Layer 10 of a small transformer language model trained on English Wikipedia (13 layers, counted from 0, width 64).
A neuron's activation on a vector x is GELU(weights . x + bias), where the dot is the dot product.

Input weights of the MLP neurons that the questions are about. A number n stands for (n - 500) times 0.00082.
n12 (bias -0.056): 439 535 535 559 341 567 457 547 601 609 354 376 400 330 532 554 471 545 465 548 379 571 319 230 393 390 462 380 475 500 539 539 455 116 314 475 436 655 454 323 451 559 727 353 250 530 449 558 405 795 357 436 491 694 405 216 428 381 425 578 483 328 655 472
n30 (bias -0.073): 566 701 423 574 509 418 568 584 321 447 392 431 408 513 412 467 558 385 455 405 469 638 373 467 425 589 601 269 549 490 519 446 522 569 464 475 358 767 356 645 636 714 486 633 641 298 865 312 500 917 564 763 600 429 357 349 563 416 541 591 541 696 527 519
n32 (bias -0.045): 440 662 403 696 574 374 493 482 668 611 596 319 510 575 163 660 648 585 691 560 560 492 405 494 533 377 617 718 581 630 728 615 554 345 541 606 544 580 363 519 501 537 507 291 333 352 371 533 514 558 601 539 461 769 484 626 416 496 672 639 579 533 595 572
n34 (bias -0.049): 431 394 691 471 357 233 644 666 592 665 701 400 570 408 456 582 441 561 472 557 644 402 455 402 271 659 581 354 522 462 766 563 452 672 428 623 293 417 616 322 273 628 663 593 599 538 371 615 625 515 369 384 419 229 576 560 441 568 466 534 669 474 448 689
n35 (bias -0.065): 336 407 449 347 387 301 344 662 386 348 435 194 684 544 586 540 379 386 736 505 414 338 482 521 524 377 311 205 448 432 510 252 553 415 486 290 353 211 471 486 358 418 508 528 590 369 557 775 103 603 549 375 515 504 604 357 416 517 424 587 637 479 640 458
n40 (bias -0.045): 489 358 553 616 409 554 498 567 513 487 481 279 596 585 549 422 500 535 499 710 657 527 618 579 734 540 304 535 973 610 491 548 417 600 366 385 388 534 300 489 523 492 643 426 378 651 501 537 495 506 570 669 558 514 507 560 270 580 391 322 611 780 697 487
n50 (bias -0.079): 431 489 376 837 653 458 384 384 309 584 497 397 372 455 433 496 639 225 692 443 429 428 357 443 457 284 446 520 792 467 439 578 616 461 572 411 581 512 645 317 291 563 539 471 375 237 836 521 408 427 264 401 152 490 673 587 356 455 640 301 623 357 511 576
n62 (bias -0.155): 463 570 767 707 300 437 750 737 451 810 668 674 481 508 652 592 653 673 364 517 432 514 498 519 507 261 377 503 354 421 717 674 572 638 394 417 557 534 420 304 648 368 530 463 611 795 314 586 445 188 722 659 429 681 464 588 569 360 642 507 569 638 542 531
n74 (bias -0.073): 628 495 720 593 452 236 577 611 567 365 570 565 677 711 520 540 508 679 488 557 565 819 427 606 383 427 315 811 589 539 592 492 634 400 449 536 651 592 463 674 104 458 436 546 465 513 653 463 513 437 473 551 771 468 378 565 578 654 684 635 585 611 849 619
n115 (bias -0.128): 730 343 372 513 770 378 395 371 495 576 506 483 554 560 607 403 397 671 523 686 567 638 322 467 415 247 635 534 357 649 343 630 800 522 434 671 766 646 435 628 635 421 557 377 470 709 481 629 567 481 705 388 372 211 575 625 415 696 576 566 549 466 669 675
n147 (bias -0.059): 651 620 636 439 576 364 466 409 542 387 481 319 618 394 581 427 606 654 540 546 376 569 446 636 324 259 398 384 455 586 360 704 342 194 450 550 663 437 582 597 550 428 761 643 594 527 338 621 614 537 445 609 470 715 615 686 664 588 452 459 534 733 420 699
n153 (bias -0.068): 361 330 506 500 468 306 338 553 163 367 321 336 578 618 264 730 430 338 428 629 517 569 300 610 548 629 392 454 458 523 681 530 768 385 479 461 410 393 382 434 497 616 344 543 451 386 496 402 428 662 589 615 401 453 500 571 630 464 576 444 716 572 583 124
n160 (bias -0.096): 503 404 376 517 428 547 482 526 309 513 352 635 341 659 504 328 516 473 557 674 271 663 442 376 342 483 296 648 447 454 396 412 693 437 502 425 576 667 386 727 400 510 417 416 531 748 718 619 520 506 734 557 254 347 659 649 409 287 348 495 755 481 552 574
n176 (bias -0.075): 404 241 278 322 239 332 447 536 535 624 466 396 558 449 696 463 603 534 508 408 664 550 404 375 489 314 659 661 722 509 502 643 386 631 499 580 535 528 423 571 453 411 532 676 458 480 534 756 477 724 366 377 300 488 412 240 575 678 850 191 418 467 652 580
n186 (bias -0.086): 533 738 588 548 626 451 726 420 358 587 524 502 720 331 644 344 619 395 568 209 487 432 426 672 630 387 427 538 425 690 559 565 415 370 692 593 538 475 896 708 617 581 421 538 417 510 426 319 492 634 691 521 444 365 478 546 693 529 406 433 680 502 445 552
n188 (bias -0.050): 493 549 481 496 573 413 672 508 429 394 532 394 498 433 375 821 709 434 542 425 534 668 618 661 391 454 477 511 722 510 401 583 584 645 447 423 467 567 658 666 744 610 750 690 510 728 507 466 293 437 770 708 495 566 756 446 436 421 528 526 364 641 587 155
n206 (bias -0.027): 414 476 477 552 463 518 503 510 640 396 630 339 660 603 276 470 654 628 648 401 403 654 419 424 499 307 449 564 615 486 214 639 488 440 496 478 392 477 589 366 583 411 687 442 440 654 386 447 421 499 641 516 424 555 420 477 137 396 640 469 446 389 563 378
n212 (bias -0.058): 417 179 606 596 337 486 458 418 265 696 535 386 580 600 410 495 488 431 419 281 549 497 323 671 326 432 442 554 305 397 402 385 694 440 571 592 634 341 505 307 516 541 583 516 642 703 617 643 637 506 490 513 665 598 368 480 524 409 615 253 479 432 371 471
n219 (bias -0.081): 660 660 395 599 620 567 694 654 357 432 541 573 476 416 495 569 404 350 665 359 407 562 391 509 410 332 500 479 181 350 535 509 710 582 266 289 473 598 465 346 723 595 297 678 595 314 469 520 530 523 657 418 619 536 77 597 571 305 480 583 792 416 532 538
n223 (bias -0.094): 316 567 455 513 227 446 528 621 355 524 493 295 544 762 547 550 385 606 284 509 504 412 382 386 469 385 555 590 245 940 662 466 549 515 812 483 480 424 576 575 320 505 545 420 483 536 547 410 420 639 543 749 550 398 445 567 439 292 536 542 507 519 531 515
n228 (bias -0.056): 518 587 453 484 341 243 501 590 507 611 448 361 511 520 573 534 876 578 660 571 485 404 704 585 601 488 691 400 420 525 565 445 461 620 303 452 640 604 574 425 279 429 601 349 556 397 569 451 663 492 549 558 640 647 357 610 611 692 624 586 355 512 624 678
n233 (bias -0.054): 496 560 475 635 416 556 505 378 723 491 644 377 494 544 605 438 559 574 386 653 513 526 541 536 305 384 371 631 581 378 446 547 326 400 387 650 569 838 617 534 579 279 542 404 655 531 594 566 235 492 574 583 443 409 737 655 479 602 528 443 525 463 284 524
n242 (bias -0.082): 593 718 580 577 452 258 522 885 423 530 593 475 649 512 737 602 560 699 631 438 347 519 598 380 560 628 572 682 664 633 644 583 620 365 424 433 622 597 654 700 355 438 536 763 263 486 639 348 758 559 493 534 451 501 384 727 618 536 478 514 467 611 617 438
n269 (bias -0.064): 665 496 518 428 421 601 375 502 527 455 576 454 594 515 665 581 814 601 307 356 284 448 555 328 238 468 326 470 633 694 271 525 613 480 465 389 619 652 445 432 639 567 342 558 466 765 445 620 453 441 539 607 661 428 409 481 637 448 497 506 756 509 351 398
n285 (bias -0.065): 597 467 544 454 682 270 409 343 544 475 697 201 473 481 512 655 541 215 347 574 654 700 551 501 655 435 663 498 306 487 557 688 340 359 501 387 536 335 559 417 482 712 571 592 463 605 580 502 639 570 574 553 449 467 587 576 864 594 636 484 215 346 660 473
n303 (bias -0.087): 597 421 551 628 386 366 561 458 646 387 418 392 407 463 489 650 580 744 519 462 322 573 396 454 270 751 518 315 320 539 387 644 384 648 387 570 613 493 509 438 443 777 427 465 567 494 479 257 441 485 633 399 764 634 595 443 478 548 493 535 400 545 521 576
n325 (bias -0.070): 444 711 608 560 580 654 591 465 446 325 680 425 482 469 508 559 477 707 677 609 630 576 499 455 567 379 715 642 306 656 520 421 274 589 562 496 623 416 787 651 555 638 779 488 615 648 370 616 436 578 501 656 579 345 403 450 467 501 631 494 376 568 743 540
n340 (bias -0.032): 499 684 472 333 627 449 594 534 378 412 531 420 572 384 458 632 743 562 494 498 507 665 450 578 486 520 469 642 603 215 334 638 478 436 611 610 659 618 566 327 358 510 575 680 475 488 472 414 558 590 677 505 403 589 469 669 360 565 527 462 552 454 526 697
n342 (bias -0.089): 513 394 372 449 530 355 537 371 637 780 457 567 525 611 640 726 313 391 606 579 646 425 326 422 532 395 526 646 389 508 508 445 572 396 371 585 706 640 468 648 511 503 582 528 490 412 401 441 281 317 442 342 413 577 194 412 551 293 463 470 547 654 492 498
n375 (bias -0.081): 579 337 617 358 229 222 429 565 707 752 513 555 545 540 544 459 471 504 734 376 361 588 276 545 427 423 461 606 487 577 484 656 466 561 244 475 364 342 565 592 393 375 473 381 724 581 549 616 640 264 585 455 764 695 684 592 610 375 570 626 442 420 331 477
n376 (bias -0.058): 647 658 386 531 360 483 537 468 492 835 457 477 628 471 632 353 556 394 325 419 530 402 570 352 249 445 383 564 527 736 369 519 465 341 646 568 459 399 458 723 396 361 632 556 671 586 490 599 684 543 562 594 454 335 461 599 578 738 621 635 471 638 612 574
n380 (bias -0.058): 778 285 523 292 439 393 519 556 541 437 377 294 553 646 550 322 643 522 546 375 635 673 481 477 644 509 546 642 632 613 427 668 710 742 427 384 323 695 376 535 683 622 518 444 462 523 565 697 558 496 524 608 687 424 379 475 460 604 379 415 714 605 261 661

Each question shows a token from some text and the vector x that enters the MLP there. A number n stands for (n - 500) times 0.012.

"as": 557 348 382 401 496 675 504 550 462 657 437 554 444 556 169 455 350 476 382 567 504 446 523 735 497 585 431 534 539 431 561 522 526 349 790 703 544 562 553 634 414 472 391 674 669 333 630 471 487 472 453 497 420 478 401 429 561 639 450 520 479 391 386 357
Which neuron fires most, and how strongly? n153, at about 1.5

"k": 522 555 790 521 507 745 351 546 419 469 494 395 602 513 301 386 428 526 561 578 378 403 549 485 636 414 467 519 543 226 523 337 398 672 654 669 548 422 524 665 566 440 450 633 549 355 422 472 572 386 226 259 491 501 625 509 583 612 468 541 441 492 550 432
Which three neurons fire most, strongest first? n35, n325, n50

"light": 533 508 694 498 505 661 352 610 492 587 656 462 518 680 371 378 578 546 259 433 355 322 598 530 622 493 334 478 693 459 411 350 384 561 730 584 542 517 394 584 583 367 379 697 499 596 373 500 503 467 327 429 325 517 600 463 594 595 342 525 420 386 526 555
Which two neurons fire most, strongest first? n269, n376

"\n": 431 617 506 227 487 599 589 514 572 400 509 637 438 567 387 269 337 493 444 547 396 360 670 613 589 549 440 456 485 545 573 278 583 640 727 583 431 568 635 479 432 483 512 634 357 593 509 566 412 610 310 471 414 628 649 507 491 691 268 510 430 463 424 344
Which neuron lights up most? n35

" Su": 298 323 456 355 495 561 541 496 585 541 395 597 497 660 325 356 331 546 487 466 543 613 617 700 609 569 500 621 496 378 530 582 687 476 690 504 541 586 497 521 621 521 459 613 516 405 305 465 625 492 515 375 488 594 621 494 487 543 218 572 325 255 418 267
Which neuron lights up most? n153

"M": 460 554 539 575 610 508 331 504 609 407 694 789 413 523 294 276 477 643 308 507 497 480 719 536 405 500 631 439 452 470 569 384 385 454 643 612 518 528 459 486 363 545 465 682 463 596 364 409 706 291 496 414 492 493 594 513 584 514 424 539 492 253 427 459
Which neuron fires most, and how strongly? n34, at about 0.74

" Sa": 200 389 429 397 533 785 465 462 523 658 508 603 564 587 259 360 543 464 452 594 367 536 597 629 529 565 597 662 548 376 606 543 611 446 548 626 528 627 456 512 593 490 522 546 500 266 308 364 613 517 472 324 463 562 602 440 419 512 392 589 324 454 458 362
Which neuron lights up most? n32

"es": 381 409 338 526 537 631 473 539 380 575 471 658 498 519 395 484 476 532 591 625 565 446 842 732 490 575 477 420 615 445 504 383 357 591 485 549 500 400 564 540 440 368 263 550 514 195 554 410 638 443 395 558 668 643 374 405 605 570 436 497 332 543 483 508
Which neuron fires most, and how strongly? n228, at about 1.9

"ff": 221 595 359 631 681 648 529 409 557 474 502 698 395 552 452 363 469 536 491 365 343 390 766 426 544 538 524 643 465 416 519 439 503 455 720 533 576 645 520 324 445 557 378 756 426 566 574 445 673 400 434 624 413 414 525 409 527 443 413 487 414 302 495 485
Which three neurons fire most, strongest first? n50, n160, n340

"ist": 477 624 408 618 502 619 460 451 527 450 369 589 554 607 381 399 501 429 482 575 664 333 675 579 735 740 524 549 526 496 471 173 502 496 712 361 561 555 331 553 355 438 484 601 512 611 412 537 498 531 265 376 545 516 536 369 643 605 286 427 402 445 495 440
Which neuron lights up most? n40

"ri": 297 450 468 401 489 581 564 558 558 644 342 610 443 637 484 356 264 664 475 667 493 422 708 418 668 622 452 603 423 409 383 542 404 644 533 576 472 569 473 455 568 413 398 563 544 643 350 455 557 315 497 444 535 679 478 400 491 665 329 549 273 302 482 651
Which neuron lights up most? n62

",": 548 520 540 393 513 765 450 563 491 403 525 629 508 427 291 352 456 605 466 546 355 359 625 606 523 410 517 577 570 444 691 447 422 409 565 508 399 327 542 567 548 335 621 627 631 368 497 395 462 417 352 504 428 719 342 345 704 611 434 475 591 432 646 482
Which neuron lights up most? n147

" He": 461 430 440 492 571 700 491 447 445 432 425 409 520 630 224 168 347 581 435 584 502 572 768 609 527 609 596 669 535 471 531 493 479 541 491 617 478 681 322 561 519 507 497 424 532 469 265 446 483 415 332 453 483 635 588 468 402 736 405 530 464 444 601 381
Which neuron fires most, and how strongly? n40, at about 1.7

"er": 329 511 526 579 705 635 541 519 530 518 553 554 506 526 440 483 509 599 440 431 297 332 571 635 672 746 399 576 675 486 537 494 375 462 659 367 616 498 479 318 577 559 523 459 433 607 391 427 521 261 223 549 485 615 542 401 371 504 465 585 442 250 578 380
Which three neurons fire most, strongest first? n206, n50, n40

" who": 492 349 454 423 520 767 695 590 461 578 421 505 602 413 411 251 430 525 264 522 406 391 740 444 511 351 604 639 526 478 582 333 549 569 501 505 510 670 330 474 616 435 353 543 703 434 414 418 523 447 324 429 502 649 554 391 477 614 626 605 462 476 556 484
Which neuron fires most, and how strongly? n176, at about 0.7

" official": 544 410 431 369 378 732 357 494 572 503 436 622 616 678 264 435 488 592 192 558 423 426 602 531 588 589 499 549 519 568 452 248 528 534 843 445 485 442 363 588 481 489 420 659 676 475 415 425 601 520 365 456 506 579 651 431 502 584 440 552 584 314 417 495
Which neuron lights up most? n223

"land": 456 431 529 489 612 555 339 557 572 485 438 557 476 411 199 397 491 594 537 590 297 548 704 613 453 646 578 485 504 455 410 337 417 499 739 672 522 645 279 572 460 454 466 626 370 468 394 601 707 518 332 444 485 700 583 470 529 622 438 450 302 456 375 590
Which neuron lights up most? n147

" live": 596 410 511 452 540 798 267 460 427 495 468 667 711 590 290 488 451 604 288 511 363 551 653 476 557 535 653 536 572 455 374 230 535 494 788 575 547 437 506 455 676 475 331 585 538 395 377 400 595 408 343 466 549 508 542 461 593 605 482 455 516 503 417 402
Which neuron fires most, and how strongly? n269, at about 1.1

"'": 423 429 475 324 491 780 494 716 343 406 506 447 534 437 347 410 479 494 392 515 502 562 732 470 542 396 547 576 521 417 460 415 344 563 642 608 493 425 411 584 532 382 470 681 715 408 335 385 534 429 409 437 411 751 495 398 718 678 407 474 637 579 564 422
Which three neurons fire most, strongest first? n176, n147, n340

"ed": 448 585 437 525 483 576 609 531 587 497 526 694 517 620 575 526 632 601 554 406 452 253 614 599 651 719 348 583 605 319 556 323 491 471 660 553 501 433 499 565 616 403 528 586 488 504 363 434 658 316 277 466 448 550 502 323 467 616 462 397 239 338 371 328
Which neuron lights up most? n242

"ia": 435 478 471 447 429 625 401 533 617 455 520 636 558 526 206 362 433 695 548 614 385 558 654 615 572 726 541 517 652 488 472 244 470 481 548 608 432 461 427 549 569 406 341 595 498 402 537 306 767 403 461 360 479 705 484 469 462 656 379 361 503 378 508 497
Which neuron fires most, and how strongly? n40, at about 0.36

" The": 538 440 499 324 538 850 482 457 575 509 343 629 493 706 258 543 389 548 295 455 466 429 567 599 488 622 534 516 475 508 547 389 528 437 773 692 362 457 472 544 430 533 594 518 718 503 432 351 527 487 383 481 392 519 589 321 455 658 365 636 411 424 464 410
Which neuron lights up most? n376

" S": 328 467 461 383 456 608 423 348 531 570 537 410 514 630 242 337 591 574 550 516 505 644 668 743 443 708 660 573 553 414 455 396 417 664 633 533 559 613 572 636 514 492 542 673 436 420 424 383 538 486 418 456 397 494 627 418 410 418 357 613 328 319 479 282
Which neuron lights up most? n188

"il": 392 454 379 420 495 513 599 604 604 484 452 596 563 538 420 453 419 504 494 612 408 430 557 500 664 752 644 630 666 472 509 232 295 420 677 332 597 459 457 449 452 445 477 666 624 500 277 543 623 519 374 322 505 611 629 422 467 610 302 452 476 265 645 454
Which two neurons fire most, strongest first? n35, n176

"ve": 470 485 397 431 529 623 231 443 467 633 537 567 657 572 376 430 440 590 350 445 313 494 649 472 551 619 486 485 477 292 473 336 384 510 599 600 464 444 596 558 527 555 349 641 547 321 662 448 559 522 216 436 409 622 574 580 551 840 430 508 493 442 489 638
Which three neurons fire most, strongest first? n50, n376, n340

"e": 482 436 446 304 663 721 600 491 568 466 631 446 488 586 360 203 331 585 449 429 495 436 576 608 488 728 472 476 621 460 605 304 482 668 641 446 512 703 436 477 662 451 461 511 461 433 403 458 617 640 311 594 458 411 463 466 313 629 285 546 500 410 488 511
Which neuron lights up most? n380

"ic": 548 472 412 387 318 712 458 529 558 439 436 697 589 599 316 394 433 587 468 599 521 415 631 525 581 787 483 424 614 448 441 272 405 592 638 403 392 474 427 479 543 405 397 718 738 579 394 469 580 427 341 375 501 622 576 345 507 663 379 601 553 378 509 429
Which neuron lights up most? n35

" Ch": 327 481 301 543 657 675 508 322 720 373 359 571 466 578 393 355 504 540 559 530 544 428 722 570 482 493 585 555 435 185 553 404 403 556 518 553 627 561 520 520 538 543 540 695 462 619 294 530 640 416 442 418 498 503 592 428 574 519 298 624 347 320 573 333
Which three neurons fire most, strongest first? n325, n188, n285

" Me": 326 586 421 441 609 626 448 448 609 429 497 493 554 500 305 251 308 651 424 637 341 549 602 529 469 525 707 527 535 369 465 311 550 561 704 710 457 480 542 542 621 502 448 457 497 473 360 476 784 450 531 249 387 567 454 620 461 597 402 598 548 389 534 371
Which neuron lights up most? n115

"re": 378 397 419 464 495 589 597 448 631 509 469 502 615 466 540 375 461 404 478 523 261 441 674 436 530 592 584 599 666 415 579 481 303 577 427 604 528 697 403 545 516 480 549 702 480 492 569 300 657 328 469 321 294 630 388 311 434 725 501 551 617 393 546 456
Which neuron lights up most? n176

" B": 342 616 487 449 492 613 589 431 538 398 448 587 550 587 325 394 366 468 542 522 505 586 537 551 452 559 682 724 446 250 497 423 350 533 563 751 594 537 763 469 548 517 520 518 535 417 421 503 666 402 256 485 463 572 623 515 410 485 309 535 292 258 526 407
Which three neurons fire most, strongest first? n325, n340, n233

"son": 467 522 443 495 440 663 439 579 660 457 332 517 417 612 210 411 408 721 602 593 256 416 641 551 602 726 567 526 462 356 432 429 489 338 566 557 562 595 519 434 484 441 452 717 497 507 317 588 588 516 351 482 492 790 460 421 502 609 358 371 396 475 552 526
Which neuron lights up most? n12

" you": 497 591 573 396 510 859 597 638 627 332 464 498 664 394 346 312 402 585 323 506 354 484 581 587 473 438 511 548 525 390 511 285 564 503 519 635 507 481 391 541 631 406 428 600 566 289 386 339 639 416 197 521 497 562 503 553 597 541 430 529 635 554 590 493
Which three neurons fire most, strongest first? n219, n147, n74

"s": 572 510 546 509 449 718 474 609 443 521 511 472 508 464 307 362 357 575 541 579 406 396 729 520 563 510 481 464 592 351 559 307 335 609 515 468 582 429 536 765 590 312 397 654 671 286 466 418 666 589 225 472 512 433 401 533 539 605 369 517 443 586 565 436
Which neuron fires most, and how strongly? n242, at about 0.86

"un": 360 468 410 381 473 484 458 423 727 395 458 613 531 588 203 383 336 562 449 514 456 506 470 681 612 613 518 511 580 374 516 540 407 431 588 537 535 513 500 469 601 356 345 693 450 487 476 436 771 374 560 435 534 684 553 296 680 658 421 635 477 312 537 467
Which three neurons fire most, strongest first? n375, n285, n32